Layer 6 of a small transformer language model trained on English Wikipedia (17 layers, counted from 0, width 128).
A neuron adds its activation times its output weights to the MLP's output. To switch it off is to set its activation to zero at one token and run the rest of the model.

Output weights of the MLP neurons that the questions are about. A number n stands for n times 0.0071.
n0: -1 7 -14 -6 5 -18 3 -13 -5 17 -2 -16 4 -3 -21 8 25 5 -11 16 -12 -3 -5 11 7 -23 -15 -12 10 -32 7 4 -4 19 -13 22 3 2 7 -14 0 -4 7 -19 20 -10 -8 -2 -70 4 8 0 0 1 -12 0 4 11 -14 -8 -27 1 20 2 -10 13 4 3 23 5 24 -2 3 6 17 -3 -8 51 -4 5 6 -8 -19 7 -9 6 -9 4 3 -24 -5 11 13 -11 15 -4 -13 -2 -4 -10 -5 -3 10 -2 39 -8 7 -4 2 -7 7 -23 8 0 9 -14 -1 14 -14 8 8 -16 1 21 5 2 12 -5
n3: 37 -10 -31 9 -22 0 -21 -8 -3 29 7 11 -13 4 -10 -28 17 35 4 10 10 -27 22 -31 46 5 26 -19 -45 1 -15 15 -16 -47 -27 -12 -15 -5 15 -5 13 -20 -7 -46 -32 31 -16 -49 -26 -39 37 -24 -12 -17 38 35 -27 -3 3 -14 -4 -2 -1 -3 38 -22 -5 33 -8 -18 12 -6 -10 -12 -47 43 59 9 6 26 16 10 11 11 -10 23 -8 3 34 31 7 3 -8 9 1 19 15 16 18 -32 18 -10 -5 -9 -1 35 27 -8 0 -26 21 -29 -52 23 13 5 -5 27 38 -11 -36 -18 -4 -7 -5 -4 -23 49
n23: 1 13 8 -19 -14 -34 18 12 7 -14 10 0 -1 -13 -3 3 13 14 21 42 19 -4 3 5 -8 -4 11 0 52 2 1 -36 -3 -15 -15 19 0 -11 3 -9 -8 -9 2 -1 -9 0 -20 5 22 -7 -8 17 -10 -28 -13 -16 -9 -15 -13 11 -8 16 -6 -31 -3 10 -18 -13 -6 -3 2 2 0 22 36 -1 2 -39 -5 15 -23 -21 16 -3 7 12 -22 -15 1 3 -3 -21 -26 -1 21 -16 -3 1 -19 23 27 -5 8 16 -7 15 -22 5 -6 13 7 5 -5 -9 -13 27 -21 12 -3 -8 1 3 10 7 24 43 5 12
n39: 36 -20 -41 -28 24 -26 -25 -17 -15 2 8 -16 -21 -4 -11 5 -19 -13 -30 -37 3 -7 -3 -21 10 -13 -7 -15 -22 1 -20 22 20 36 -18 -40 -5 24 -5 31 15 18 16 -1 -30 -2 10 36 -8 6 -14 -5 9 3 26 -12 19 1 -2 2 26 -2 13 -24 -6 0 -6 -23 -2 16 27 -3 -12 20 -13 16 -11 6 23 -26 -11 -2 -10 10 17 -25 -3 13 11 -14 -23 36 20 -14 9 -23 20 21 -29 -4 -21 18 27 15 -37 19 76 -21 4 39 -3 -42 -12 4 22 -13 -15 29 32 39 12 -1 -13 -1 25 27 -14 -8
n50: 6 -5 -32 -9 -27 17 -8 10 -44 15 40 -14 17 55 1 1 32 25 10 3 19 8 -11 21 -9 -3 25 12 31 -31 -2 0 0 -7 8 -7 -12 19 -19 -16 -18 -10 16 -29 7 19 -8 25 -9 24 3 -7 -1 -15 -25 -11 5 8 -10 -3 33 2 -28 9 -14 -27 10 13 -5 -37 6 -10 -51 -7 -36 -15 6 54 -50 1 11 -20 -29 -10 -21 9 -9 -24 3 31 7 -25 -1 6 27 3 31 44 7 46 -20 4 -2 13 -31 15 9 -15 -37 -30 18 1 -29 -37 -9 12 7 43 -1 15 -29 -19 -16 -14 -12 52 70 6
n79: -5 20 10 17 27 6 -4 -37 -7 -15 -45 -25 -3 19 11 1 -4 35 -15 47 10 -13 -21 -7 22 -11 17 3 -13 13 16 -6 -3 3 8 -24 3 -9 15 -26 36 -3 -28 -11 29 2 3 -1 42 7 -26 -1 -5 22 -11 -10 -13 -6 -24 -24 -38 21 -51 26 -3 -26 29 14 32 27 -4 7 45 -3 -14 -5 -3 -10 -20 11 -7 -17 -39 61 31 -10 -17 -7 23 -27 24 34 -21 29 -31 1 -22 24 32 -12 -14 46 -38 27 -9 25 -31 -20 -30 25 1 40 18 5 -36 -6 6 5 -30 11 -19 12 -3 -50 -22 -9 4 -15
n125: 14 -27 -1 0 9 -15 20 36 -44 -18 2 1 -27 -5 14 -28 19 -10 -35 1 14 36 -7 6 15 0 18 25 -19 -9 16 10 9 -24 -4 5 6 -19 -26 -1 -11 -1 39 32 -14 -9 6 -4 21 48 4 6 -14 22 -3 21 10 38 6 -13 -6 30 0 13 28 -3 26 -37 -5 42 -1 18 -33 -35 -17 44 -17 32 16 -11 6 3 19 -39 -8 9 2 8 -31 5 29 4 -7 -16 -14 -21 8 14 -44 -20 28 -18 11 -37 -29 22 -17 -13 -4 -31 -37 2 10 -8 16 -24 -41 35 4 24 -38 21 19 6 -15 24 3 -27
n142: -23 23 63 -4 10 16 -12 2 39 -3 7 18 14 -1 -6 4 2 24 -40 41 -16 8 -10 -23 8 -14 -3 -4 -21 5 -22 -4 24 38 -17 15 4 12 -9 23 -11 2 -13 24 21 -24 14 10 5 -10 -17 11 9 21 35 -10 4 36 0 -20 22 -1 -27 -41 -11 -47 42 -18 -5 -9 17 -26 -9 42 -55 -17 27 -17 -20 -29 26 -4 12 -2 14 -6 7 -40 -1 13 11 -49 3 -12 -36 -29 7 -1 -7 -2 4 -10 0 22 2 9 -8 43 -42 5 5 3 -2 -11 -18 45 22 -1 -2 16 -13 15 -22 3 13 -8 -22 -14
n158: 24 4 10 9 -9 38 -3 28 -5 1 -35 4 -5 -7 -14 -7 -13 11 12 20 -38 -39 -28 3 -9 -6 25 30 17 -9 16 18 -22 -17 11 7 -6 -11 -35 21 -9 -19 -2 -16 16 1 20 -12 -95 8 -9 9 -34 23 52 6 -12 13 3 -19 -5 -15 16 -23 19 -12 -26 -15 -7 -7 -24 25 -18 -5 -24 -10 29 67 2 -44 -9 7 -10 -2 1 -1 -49 -25 -20 19 9 -1 7 14 -17 10 27 19 15 6 -52 6 5 -12 52 -8 -4 31 20 14 -20 32 13 -2 33 31 -3 23 -4 -15 2 -11 1 10 -20 15 -13 3
n193: -22 9 19 -22 -9 24 -11 34 -24 3 37 -31 17 -22 6 -17 -32 -33 11 -11 -24 10 -15 10 -11 32 54 -35 4 4 8 13 -26 33 -3 1 -16 -1 3 4 -18 2 12 32 -17 3 -5 -4 -20 15 -1 -12 9 -8 8 -8 -22 -14 -44 31 22 5 -2 17 9 8 -48 -10 33 -12 9 -12 -13 28 -7 -18 8 36 8 3 17 19 13 -40 -13 13 -20 9 33 16 9 5 -4 21 -1 20 -33 -18 3 -3 24 30 2 25 14 34 -15 -25 -29 -6 -27 26 40 37 -5 -25 -27 -21 11 -6 -3 -51 17 -8 -1 -3 9 -15
n253: -10 -3 -42 -21 18 -24 4 8 -14 37 -14 -37 -33 -7 3 -1 8 7 8 45 36 -15 3 -7 -34 -15 -22 -6 10 2 -26 19 5 7 -4 -8 -29 30 -17 35 2 0 1 15 -7 -2 -48 15 2 4 -8 -39 -2 0 4 -2 28 33 -40 4 10 -35 36 -25 13 -8 -37 -3 -59 4 -3 10 5 -46 27 8 -24 3 8 13 25 -33 -36 11 21 18 -6 6 -1 -13 32 2 -2 -7 -2 21 3 3 -12 -2 8 -23 -16 9 2 -28 29 15 -21 26 -11 -3 -52 2 24 46 12 10 22 -5 28 12 78 19 -1 1 18 22
n254: 36 -7 5 -26 13 -3 9 -12 -21 15 23 -18 0 -31 22 16 -12 -5 -8 42 -16 9 -9 -19 22 15 -16 -21 2 5 57 -9 -11 16 -7 -3 30 -12 -13 1 30 -7 -13 -4 12 -3 22 -13 -70 -18 4 -12 37 17 22 4 -5 18 6 -20 -30 18 -22 2 24 -9 -4 7 -26 21 13 -10 0 -1 10 26 10 47 -20 -19 -33 1 -38 -5 7 0 33 -12 2 9 33 24 -7 -1 14 -6 -3 5 11 -5 -38 -22 -2 18 7 2 -2 -7 -5 -27 -8 -10 7 1 19 10 -12 19 -37 -3 15 -18 -15 -14 9 -4 5 -16
n259: 10 -2 -7 -35 25 -12 24 5 -8 -6 0 -1 15 6 -10 16 -15 -25 7 -8 -5 2 -2 -18 -5 -26 13 -10 -2 15 -25 -18 3 -6 11 -20 -28 -12 7 8 -8 18 16 -8 14 13 -3 -9 -46 17 15 -13 3 38 -13 7 -17 -25 -3 41 -11 -9 -18 31 19 17 -4 -22 10 -28 32 36 -3 -44 4 -3 1 1 -27 -24 5 9 -2 -7 22 -1 -6 -28 35 13 -3 -10 -14 31 -9 20 -1 1 -56 22 -6 36 28 -35 26 -7 26 6 10 7 -22 -5 27 0 -46 23 -5 -7 38 -4 -33 4 -8 31 9 14 3 -1
n289: 38 -32 26 18 -30 37 38 -10 26 17 -26 -1 31 -12 -17 1 -28 -46 -3 6 -11 19 -1 -18 21 -4 5 -9 -49 6 -16 13 -15 34 1 21 53 -58 -25 54 -33 -14 53 -12 -18 -18 32 -14 23 19 -7 -34 2 -22 11 5 -33 -42 24 -48 8 -13 23 -25 -2 -19 -3 31 20 10 -40 -60 -10 -1 -4 -23 64 4 -10 -26 -34 10 68 28 -31 -21 -13 2 -5 37 -47 27 -3 -6 23 15 -14 2 1 -13 35 31 -5 -14 -4 -25 4 -10 -27 -2 2 -28 -2 16 22 23 18 18 4 3 33 -3 5 13 10 44 -45 18
n294: -8 -10 3 -10 -3 -1 -20 24 -16 -13 -9 22 12 11 15 -21 5 3 10 3 29 -15 29 -1 0 -12 13 -25 10 8 33 2 -22 -2 -7 16 10 -13 -15 -16 -1 -16 -32 22 8 5 -20 17 -4 -10 -15 13 -4 -8 12 17 33 -11 -14 -13 -7 -12 3 1 -4 5 1 30 -6 -33 1 -5 7 -11 10 -37 -2 -8 -13 3 4 39 -3 3 34 -1 7 10 -3 8 10 12 51 -27 -9 -14 -35 -4 7 -8 3 -6 -29 -11 -17 -19 10 -20 18 -22 8 20 18 -19 -13 19 12 27 -8 -24 16 1 -3 -19 17 5 25 -18
n325: -9 -20 -10 6 -31 3 30 1 2 23 9 11 19 -11 59 46 -24 21 2 41 -1 13 2 24 -15 -28 -11 11 8 2 -4 -37 -18 19 25 4 10 -33 -14 77 24 -1 -6 -22 11 2 3 6 21 -36 12 -14 42 32 10 10 37 -2 -17 46 -28 -23 51 5 -2 -13 -42 10 4 -17 -10 -36 -25 -2 8 -53 -22 -21 -18 -13 11 3 11 -15 -1 2 -9 -15 18 24 12 -37 10 -25 3 -9 -25 12 -6 0 7 -3 25 -31 -20 7 -4 -39 24 -9 -12 20 -3 -3 1 -8 -11 17 -27 -20 -25 -6 13 37 -26 9 11 1

Each question names a token from some text and the token that comes next. It shows the activations a of the neurons there, in the order above. A number n stands for n times 0.033.

Then comes g, the gradient of the next token's log-probability with respect to the MLP's output, scaled to length 1. A neuron's effect is roughly proportional to its activation times (output weights . g). A number n stands for n times 0.0045.

"il", then "ad"
a: -4 -5 26 0 -5 0 -3 -3 0 -2 -1 -2 -5 -2 -2 0
g: 40 -22 -1 -7 8 38 -14 -24 -20 4 18 -14 -18 32 14 -15 -47 -5 19 3 -35 6 29 -28 16 11 -4 -17 4 -41 -8 -30 -4 -3 9 12 -2 17 -29 -25 14 20 4 32 -5 -4 38 -30 -4 6 6 -21 32 -3 19 -14 -29 5 24 21 -9 -10 -7 -28 -31 -13 3 -4 1 -4 0 -13 7 11 -26 -21 17 -5 -23 29 -12 -1 15 5 10 -3 -27 13 11 16 0 -7 4 19 33 4 -7 27 20 -15 9 29 -24 -12 -12 9 -37 1 -5 -23 4 -32 2 -26 37 21 50 10 7 -7 -1 39 -3 -26 28 13 -1 -12
Which neuron, switched off, raises the next token's probability most? n23

"\"", then " by"
a: -3 -3 -1 -4 -2 -4 21 -3 -5 -4 0 0 -4 0 -4 -5
g: 28 23 -20 12 32 16 -5 -10 -29 -27 17 14 -11 5 -15 -27 -27 -23 -12 28 20 19 21 -39 -9 8 8 2 -16 23 -2 44 -9 47 -19 -11 31 21 -16 -3 -3 -2 -3 9 -29 4 -6 -21 -9 27 16 -4 -10 -13 -7 -34 16 29 13 4 -5 23 -31 2 -18 -39 -24 -18 3 -2 16 29 14 -7 22 -23 15 7 -22 9 11 11 8 -7 -7 -10 -30 -7 -29 30 5 -22 1 39 -15 -10 -2 -3 -11 8 7 1 22 8 9 -9 24 -15 -6 -15 -5 38 -7 -14 -3 8 -38 1 37 21 16 15 -26 23 25 -34 -23 -38
Switching off which neuron hurts the next token most? n125

"s.", then "\n"
a: -5 11 -4 -5 8 -5 3 -4 32 -2 -4 19 -5 -2 -2 24
g: -30 26 -10 25 24 -37 -6 -23 1 -17 -1 12 10 -24 35 5 18 13 -25 -47 28 -3 -11 -5 -21 12 21 -21 -3 -6 -1 -24 -13 15 -4 25 26 20 -2 42 30 40 5 -1 -17 19 20 -3 -2 -38 20 -4 22 9 23 -18 22 -1 33 -8 21 21 6 -31 3 4 24 7 -25 32 2 -17 -11 25 -3 8 -33 -4 6 -9 -37 -7 19 7 35 24 6 -3 16 -2 13 -6 -3 -26 -12 -4 -4 16 -8 -20 -1 -6 -10 -26 -21 9 13 22 -12 -9 -43 12 21 -4 -30 20 -39 -28 -13 8 9 -32 -21 -22 3 17 -6 -17
Switching off which neuron hurts the next token most? n325

" R", then "ome"
a: 14 -5 8 -4 -2 0 -2 -3 -1 -2 -2 -2 0 0 -1 -1
g: 15 9 11 -31 -4 -20 0 19 -2 -57 -9 -2 14 9 -6 13 19 2 -3 4 -4 -22 3 18 3 -12 -12 4 29 -10 -1 -4 9 -70 1 37 -39 41 9 2 20 -6 10 1 -13 11 -19 5 15 21 7 -6 16 9 -12 -5 -34 27 -38 9 21 18 -24 -7 -1 2 10 40 -10 -18 4 31 -8 -25 25 2 5 10 -5 -4 -14 -41 4 -26 14 -21 -5 12 3 -23 13 -38 5 17 -19 23 22 -6 13 6 15 11 -48 -23 -21 -39 14 -6 -10 12 10 12 -4 -28 0 22 0 39 -21 0 1 17 4 6 18 47 -1 -15
Switching off which neuron hurts the next token most? n23

"-in", then "-"
a: -5 47 -5 -3 58 -2 -4 -3 -5 33 -3 3 -3 55 -4 -3
g: 54 -13 45 -1 17 11 -9 27 -7 4 -11 -31 9 0 -14 -6 22 -24 -41 -19 -8 4 15 -2 -18 33 10 14 12 -23 -14 -5 -27 14 21 -6 2 10 16 43 -8 -44 15 19 -4 17 1 -19 -6 -12 -9 -36 23 26 -24 -1 25 -37 9 30 14 24 -5 -24 10 -17 -28 -18 35 -1 -21 -31 5 30 -17 -5 19 -11 33 7 -7 -14 7 -14 -20 -25 -3 23 -40 -18 -11 10 1 -35 4 -14 7 -2 24 -2 19 16 6 -12 -5 -4 11 8 11 3 0 -6 -10 12 19 -10 -19 3 15 29 22 -9 -29 15 -42 26 -20 12
Switching off which neuron hurts the next token most? n289

" the", then " W"
a: 2 3 -2 -4 -4 -1 2 -5 33 24 -5 5 -3 -3 -5 6
g: -25 11 -39 -6 -15 3 4 -9 -38 25 -40 6 -6 5 -5 -3 -39 17 18 -8 2 -18 -4 14 -23 -12 26 -23 2 -20 -28 -6 -16 8 2 35 -19 -13 -1 -10 53 4 -13 5 17 -7 -21 14 -1 6 -2 9 -4 11 15 16 -28 20 11 -3 22 7 2 41 -7 -1 -27 -21 34 6 -15 2 8 3 -23 -13 8 -3 17 30 31 -5 -1 15 43 0 10 -44 1 13 3 35 -3 -1 -34 13 0 45 -4 21 -17 8 17 -3 -12 -26 -30 -20 4 23 -17 28 -25 6 15 38 -25 -20 18 -29 16 -7 1 -38 -15 25 10 14
Switching off which neuron hurts the next token most? n158

").", then " He"
a: -3 8 -4 -5 11 -5 2 -5 17 -4 -3 9 -1 -2 10 17
g: -14 13 14 3 -47 -36 30 9 1 -19 -6 17 39 -5 -20 -5 10 -40 13 26 -15 6 -8 28 7 -37 -17 -7 -3 -14 34 -5 -22 -21 21 -19 -9 20 0 -7 -2 35 1 49 18 13 -7 12 10 -33 12 0 -13 -13 -18 29 -14 -4 -17 -1 10 -33 -7 46 23 3 -11 -22 26 -23 6 4 -13 47 16 12 -7 -6 -10 -6 9 53 -3 10 -20 15 1 -19 -2 -15 -5 -30 0 7 -18 -2 3 -26 -34 5 4 -15 9 -24 -16 43 -1 -1 21 22 4 51 22 -2 11 -21 -1 -11 -7 -12 -1 -7 0 -16 3 -8 10 -20
Switching off which neuron hurts the next token most? n325

" S", then "ound"
a: -4 -5 -5 -5 0 0 -1 11 -3 -2 -2 -3 0 -5 0 0
g: 20 28 -21 15 -2 -5 5 34 14 -27 1 -17 -13 -39 -16 -29 29 4 12 -12 18 3 -13 -3 -14 37 5 -17 29 5 -16 5 4 -5 1 22 -7 -14 32 -32 -5 -10 7 28 -42 -3 1 3 11 43 25 -17 -11 -12 -15 3 -51 -20 10 1 0 -19 24 -18 4 13 -23 -19 -14 56 -7 -5 -2 -6 -5 -13 4 3 -16 -18 0 22 -10 28 41 9 0 30 10 -12 -18 10 -2 25 20 -11 30 31 16 -2 7 -35 -9 -4 -24 -36 -10 -7 11 -12 23 50 33 -24 -6 -16 -8 -7 8 2 16 -14 -19 -26 15 -5 -23 5
Which neuron, switched off, raises the next token's probability most? n142

" International", then " Record"
a: 20 -5 -5 -2 -4 -1 0 0 -2 0 0 -1 0 0 13 0
g: 15 0 15 25 12 11 3 -19 7 -22 18 -8 -1 37 30 -38 -20 34 7 15 30 8 13 -2 15 22 41 18 -2 13 -7 -5 8 26 16 5 -50 -2 34 -17 -9 2 -28 23 0 -5 4 -6 -15 27 -25 -4 -21 -3 -18 -22 27 -6 7 -1 -2 21 13 -46 10 -15 -6 -4 20 2 -36 22 -16 -33 21 4 -12 16 10 27 40 15 -13 -11 -2 -3 -41 21 -7 1 -5 30 13 -11 -20 -20 35 27 -4 9 -12 -26 -37 -35 -9 -9 14 -26 24 -9 7 6 -9 8 -3 10 4 0 -9 -13 -19 -44 -24 -37 2 -11 6 -13
Switching off which neuron hurts the next token most? n294

" am", then "b"
a: -1 -5 -4 -5 -1 -3 28 -4 -4 -1 -5 -3 0 0 -2 -5
g: -10 8 -3 -11 6 -13 55 19 2 7 -12 -19 1 13 -16 7 2 -29 8 -4 9 11 -40 -22 18 -7 -5 9 12 13 10 16 -1 -40 -13 -27 -14 -16 -6 2 -4 -23 24 35 -1 -2 16 33 4 10 -2 5 6 -2 29 15 -40 11 -3 2 5 7 -3 -64 18 24 8 -6 -32 -27 20 -7 47 39 5 -16 -20 14 17 19 2 -40 3 -7 29 -41 32 10 27 10 25 12 -29 -6 -24 23 -10 36 -1 -1 9 20 4 -38 -7 -9 -27 -26 17 -28 -10 19 15 -24 -20 -11 -10 -21 -12 1 3 8 3 -18 10 4 3 15
Switching off which neuron hurts the next token most? n125

" Pr", then "ess"
a: -5 12 -5 36 -5 0 -2 -5 -3 0 -4 10 -2 -4 -1 0
g: 23 35 -5 -80 -15 19 -43 5 4 42 5 25 -11 8 10 -14 -21 15 -22 10 34 31 -15 -17 6 -6 23 -38 1 -7 16 -14 -16 4 -10 -23 -11 33 26 23 -5 17 -20 -22 32 -13 4 -14 4 -27 -14 -7 5 -7 -28 17 28 11 -1 -21 4 -15 -3 24 -47 -5 -13 -26 -5 6 23 -13 23 4 28 22 -5 2 -32 -13 -12 -11 8 -4 -17 -3 -3 5 -12 27 6 -2 1 -18 -6 -11 3 -17 16 -28 4 43 10 8 5 23 -28 4 17 12 13 -6 -4 16 -16 9 -27 -15 27 -1 24 -5 18 10 31 14 -17 -18
Switching off which neuron hurts the next token most? n39

" later", then " used"
a: 38 0 -4 0 5 56 0 0 -4 -2 -5 -4 -3 -1 -5 0
g: -19 28 1 -36 -12 6 14 27 1 9 -58 -18 -16 22 11 -18 21 20 4 2 34 -32 1 -9 9 3 41 -16 15 23 -17 -7 -5 21 20 -14 54 -11 -29 -10 3 22 -6 -10 13 8 23 -3 -1 44 6 -38 -16 -6 20 4 18 -15 -18 17 -8 -26 -32 3 10 6 -14 14 -19 -20 -6 -16 -7 -34 2 5 -1 -10 51 -15 -5 -6 13 8 5 -8 23 -4 -12 28 -33 17 -33 -2 15 -20 14 4 26 -11 14 24 -18 1 8 -18 32 -14 7 -16 -24 -17 -18 14 13 12 2 17 -9 33 -16 13 22 -5 -14 -21 -42 -11
Which neuron, switched off, raises the next token's probability most? n0

" public", then "ation"
a: 34 -3 -3 0 2 -5 0 0 -3 0 0 -3 -3 -3 -5 0
g: 12 13 7 -3 -7 -4 -29 -29 9 -4 0 -13 -27 -42 18 35 4 9 15 7 -17 -6 27 23 -6 -46 -6 57 7 -14 -13 0 -14 12 41 1 -21 18 -49 -13 -16 -8 33 -3 -20 19 -2 -29 -5 -19 -32 -11 -32 24 -13 15 14 -6 14 -30 20 -5 22 -2 -23 -18 2 -23 8 -5 -3 10 0 30 3 -16 -16 -31 -16 3 12 -12 10 8 9 -5 18 7 0 -25 -1 4 28 -15 -17 -23 3 -1 -10 20 3 -15 -21 17 12 24 10 -15 39 -10 6 28 11 18 17 -13 -1 46 27 -27 18 -6 -30 19 46 4 -10 5
Switching off which neuron hurts the next token most? n0

" in", then " the"
a: -1 94 22 -4 -4 -5 -1 -1 -2 0 -1 -4 -4 -5 -5 -5
g: 22 30 33 37 1 -11 -16 8 24 -47 20 22 -6 26 -11 -5 -11 -21 -39 18 -8 4 4 11 11 -3 -23 33 15 -2 4 19 3 -40 9 13 8 -28 -32 3 2 3 30 23 -3 2 -2 -14 17 39 12 7 -2 6 -33 -7 35 15 -11 -18 -26 -6 9 -21 11 -41 -1 -42 -2 -20 -6 20 -2 13 -28 7 -25 7 -4 -16 21 -14 16 29 -19 5 -1 -31 17 15 -31 -8 -3 -31 21 -8 19 -4 -6 30 5 22 -6 -5 -5 -34 22 -28 -5 4 4 -20 32 -34 18 -26 4 10 -10 -2 -28 18 38 6 14 -17 2 -5
Which neuron, switched off, raises the next token's probability most? n3

" G", then "amb"
a: -5 6 -4 -5 0 0 -4 -2 0 0 41 0 -4 0 -1 0
g: -21 -26 21 12 -14 46 -4 22 9 -22 -11 -7 -13 -10 -61 9 -32 16 -28 8 1 5 -27 1 37 -5 -22 25 12 12 -14 39 25 -15 10 20 3 1 19 15 -26 18 -25 6 0 13 0 -43 6 -7 11 25 7 -15 13 8 -2 5 19 -3 10 -9 33 -25 -22 -24 -3 12 -17 -15 -22 3 15 2 -14 -27 -23 -11 -26 17 -13 -1 18 34 31 1 39 39 26 56 -16 -6 18 1 -23 -18 11 8 1 21 -2 4 -14 2 -14 -8 -26 -10 -2 39 -18 -6 -5 22 7 -22 -10 5 -14 -24 -16 14 -7 11 14 -20 -1 -25
Which neuron, switched off, raises the next token's probability most? n253

"s,", then " wh"
a: -1 19 5 -5 -4 -2 -5 -4 -1 -2 -4 14 -2 -2 -5 -5
g: 12 41 -12 -3 -46 7 6 2 3 -14 -11 -24 9 5 -10 4 6 -39 -21 -9 -20 -22 -9 -6 -27 1 18 -19 -5 6 -13 -6 -42 10 20 -33 11 -2 -17 -42 -11 26 -8 25 13 -1 -17 21 13 -7 0 0 22 -4 1 3 11 4 16 -16 7 11 -34 29 15 1 -3 -5 10 18 31 40 -18 -29 -7 -3 12 -3 12 13 1 -42 6 -5 -10 -17 -4 -49 -3 2 20 -2 0 18 4 2 -2 -6 14 62 1 -31 15 -9 2 -14 -5 -3 21 54 0 0 62 18 -14 -17 10 -2 -11 -7 29 -8 42 2 -28 4 -2 3
Which neuron, switched off, raises the next token's probability most? n3

" building", then " would"
a: -5 -2 -5 0 39 -2 0 -5 -1 -3 -1 0 24 -1 -5 -5
g: 22 -1 -29 -1 -28 9 5 -20 -23 -14 0 -26 10 15 -5 26 -14 -6 -32 38 -42 -28 -22 1 0 -4 -43 14 -17 24 -2 -5 -19 -20 25 -11 23 -12 3 -1 -13 16 -25 6 4 -11 -24 6 20 17 -4 -20 -19 4 -12 -22 -4 40 5 -29 24 3 0 15 12 0 17 40 -17 6 1 9 -27 17 13 -29 19 -13 20 1 20 18 2 -8 22 -52 -29 -27 -15 6 -2 -22 -18 21 -10 31 22 39 3 8 -4 17 23 27 -16 19 30 27 -5 1 4 27 0 2 11 -13 -18 -22 -23 14 -15 41 -34 21 6 23 12 -2
Switching off which neuron hurts the next token most? n50

" 19", then "0,000"
a: -1 25 -2 1 0 48 -5 0 0 0 -2 0 -4 0 -4 0
g: -8 10 15 19 21 8 9 21 -39 17 -15 -20 -10 -5 -9 -33 16 -15 30 -26 10 -4 23 11 -17 3 -24 7 -18 12 4 8 22 10 -14 -20 35 -8 -24 -17 27 -4 -26 22 19 -1 -17 -4 -10 7 1 -11 -12 14 -30 1 -9 -13 2 -17 -18 -2 -12 19 -61 -3 -5 20 23 0 6 12 -33 -15 19 -12 32 -16 -24 29 -16 -13 -29 61 -9 -30 -2 -22 23 0 21 -8 7 42 25 41 -5 10 -19 6 2 -13 -19 -21 -14 1 -1 18 10 -22 -25 2 5 11 17 11 -11 -4 -11 5 47 7 26 36 -27 -11 -1 24
Which neuron, switched off, raises the next token's probability most? n3

" Ed", then "itor"
a: -5 33 -3 -5 1 0 -4 -1 0 -2 -5 -5 -2 0 -1 0
g: 47 11 -6 -16 16 -11 -8 20 13 10 -5 -10 -24 -6 8 10 -2 -3 18 -7 -4 -23 32 -20 -5 7 14 26 -21 29 -8 2 -20 24 -1 3 -31 8 -14 15 -15 -42 20 22 -22 -3 -6 14 -3 -1 -5 -13 27 17 -6 25 -53 -12 -19 40 -15 15 -36 19 15 -33 8 -21 -4 24 22 26 -14 -28 17 -18 20 -8 -10 -1 23 12 2 29 -25 17 3 4 -35 -11 13 -2 -3 11 -9 -4 -26 -3 -7 -21 8 -31 -27 -43 11 -7 42 8 11 -9 6 -25 -30 15 -13 -2 12 43 49 14 28 1 -31 0 5 -6 -10 3
Switching off which neuron hurts the next token most? n3

"urt", then "is"
a: -2 -5 -4 -2 -5 0 -2 0 0 -5 0 -1 40 -2 -5 0
g: 34 25 11 -10 6 -14 -26 44 10 -22 18 22 -5 -6 40 1 -2 11 11 26 -18 -34 7 20 6 -10 -29 18 -9 8 -15 -7 12 27 3 5 -15 -19 -7 30 -15 -13 -3 -26 18 15 16 -12 -19 -18 16 -46 -18 14 -2 11 -6 -5 27 10 9 -12 -19 -17 16 -12 8 -28 57 -1 -4 -8 -26 1 11 -11 -11 -10 4 1 8 1 -10 -9 22 12 -8 33 -9 -26 3 10 -36 24 9 14 -54 -10 26 -27 -9 24 33 -7 -9 -16 -5 -7 3 -11 -5 -26 15 -13 -30 7 10 42 6 -38 51 -7 20 -15 -9 1 4 -23
Switching off which neuron hurts the next token most? n259

",", then " before"
a: 8 11 16 2 -1 -3 -3 -5 -5 -4 -4 16 0 0 0 -5
g: 11 -10 5 -7 -14 6 23 7 -6 23 4 -24 8 1 18 10 0 -5 -1 -4 -11 63 -5 2 -10 21 49 -24 -32 6 17 14 10 5 -8 -11 36 23 -1 2 -16 2 -11 12 19 6 -18 14 -1 -28 -17 5 12 -12 -5 -34 4 10 -2 11 -16 -23 -34 31 11 -36 23 31 -20 -21 -7 -22 -26 -7 3 -2 36 0 -23 -6 -34 32 -46 -10 49 6 -13 -6 3 -18 19 -3 -7 10 25 -4 11 29 -33 14 -23 -7 28 3 1 33 -32 17 15 -19 -12 -8 -21 -24 -1 7 6 -39 23 -4 11 -15 -27 17 -25 6 17 18
Switching off which neuron hurts the next token most? n254

" the", then " char"
a: -2 2 -5 -5 -3 -4 -1 -3 -3 15 -5 5 -4 -5 -4 -5
g: -11 -34 11 -36 -5 4 -17 -5 6 -38 -26 -32 -12 -18 -10 1 -18 11 -20 20 -6 19 13 11 12 31 -7 2 -4 18 -12 14 -15 5 -2 6 28 -8 10 20 -41 -33 -31 18 -25 25 15 11 -8 19 9 -18 -16 -9 5 31 20 42 -34 -12 -49 49 34 -19 8 0 5 32 -1 -23 22 -29 -5 0 -12 -2 -28 3 12 1 -3 24 -5 -27 -21 -15 -1 29 -14 24 -23 49 -4 5 9 -6 13 4 -16 4 -6 1 10 -4 9 20 -2 33 -2 -6 -9 -5 44 24 -5 -23 -6 30 -16 -11 9 -11 20 25 12 -16 5 -20
Switching off which neuron hurts the next token most? n193

"-", then "res"
a: -2 -5 6 -5 0 0 -4 -5 -3 -3 -5 -4 -1 -5 -5 -5
g: 1 -25 25 17 3 27 27 -11 1 -4 -37 6 -36 -5 -34 -28 15 28 13 29 16 -16 13 -13 -34 31 0 -14 10 -46 6 -18 -9 -20 7 16 -8 0 15 -7 4 3 18 -34 7 -5 9 11 -8 -17 27 -16 -22 -5 -36 18 30 2 21 8 3 12 -32 2 -15 57 -5 7 43 11 27 -8 -46 -16 -5 -8 -8 -33 -6 -2 -1 -1 0 4 -36 -34 12 -23 -5 -4 -20 -4 15 -22 10 5 17 -13 -15 3 -21 -37 5 6 15 16 20 19 54 15 -7 18 -11 12 35 17 -1 2 8 20 -19 -10 5 3 16 -7 8 -8
Switching off which neuron hurts the next token most? n193

"er", then " An"
a: -4 -3 -3 -1 54 -3 57 -4 0 -5 0 0 -5 0 -3 0
g: -12 -8 -15 -31 -18 20 51 33 -12 -36 -4 -17 -2 22 -8 -22 -28 -10 -17 -30 -6 4 -19 31 -6 7 -9 -7 11 2 -9 -5 15 51 11 5 50 -6 20 -13 -7 -3 22 31 12 -19 -15 -16 15 10 -10 3 -13 3 3 -28 0 12 -6 -7 -23 -2 16 10 20 8 -11 -25 25 -16 -17 -65 14 -5 12 12 11 19 11 -24 -36 -25 -3 24 51 11 -9 21 6 2 1 18 16 -9 21 -37 -22 -3 -15 -1 3 -3 12 10 -4 -43 9 24 12 23 -19 31 -11 23 16 16 -3 -33 11 3 -19 4 -2 -12 26 -10 -8 -3
Which neuron, switched off, raises the next token's probability most? n50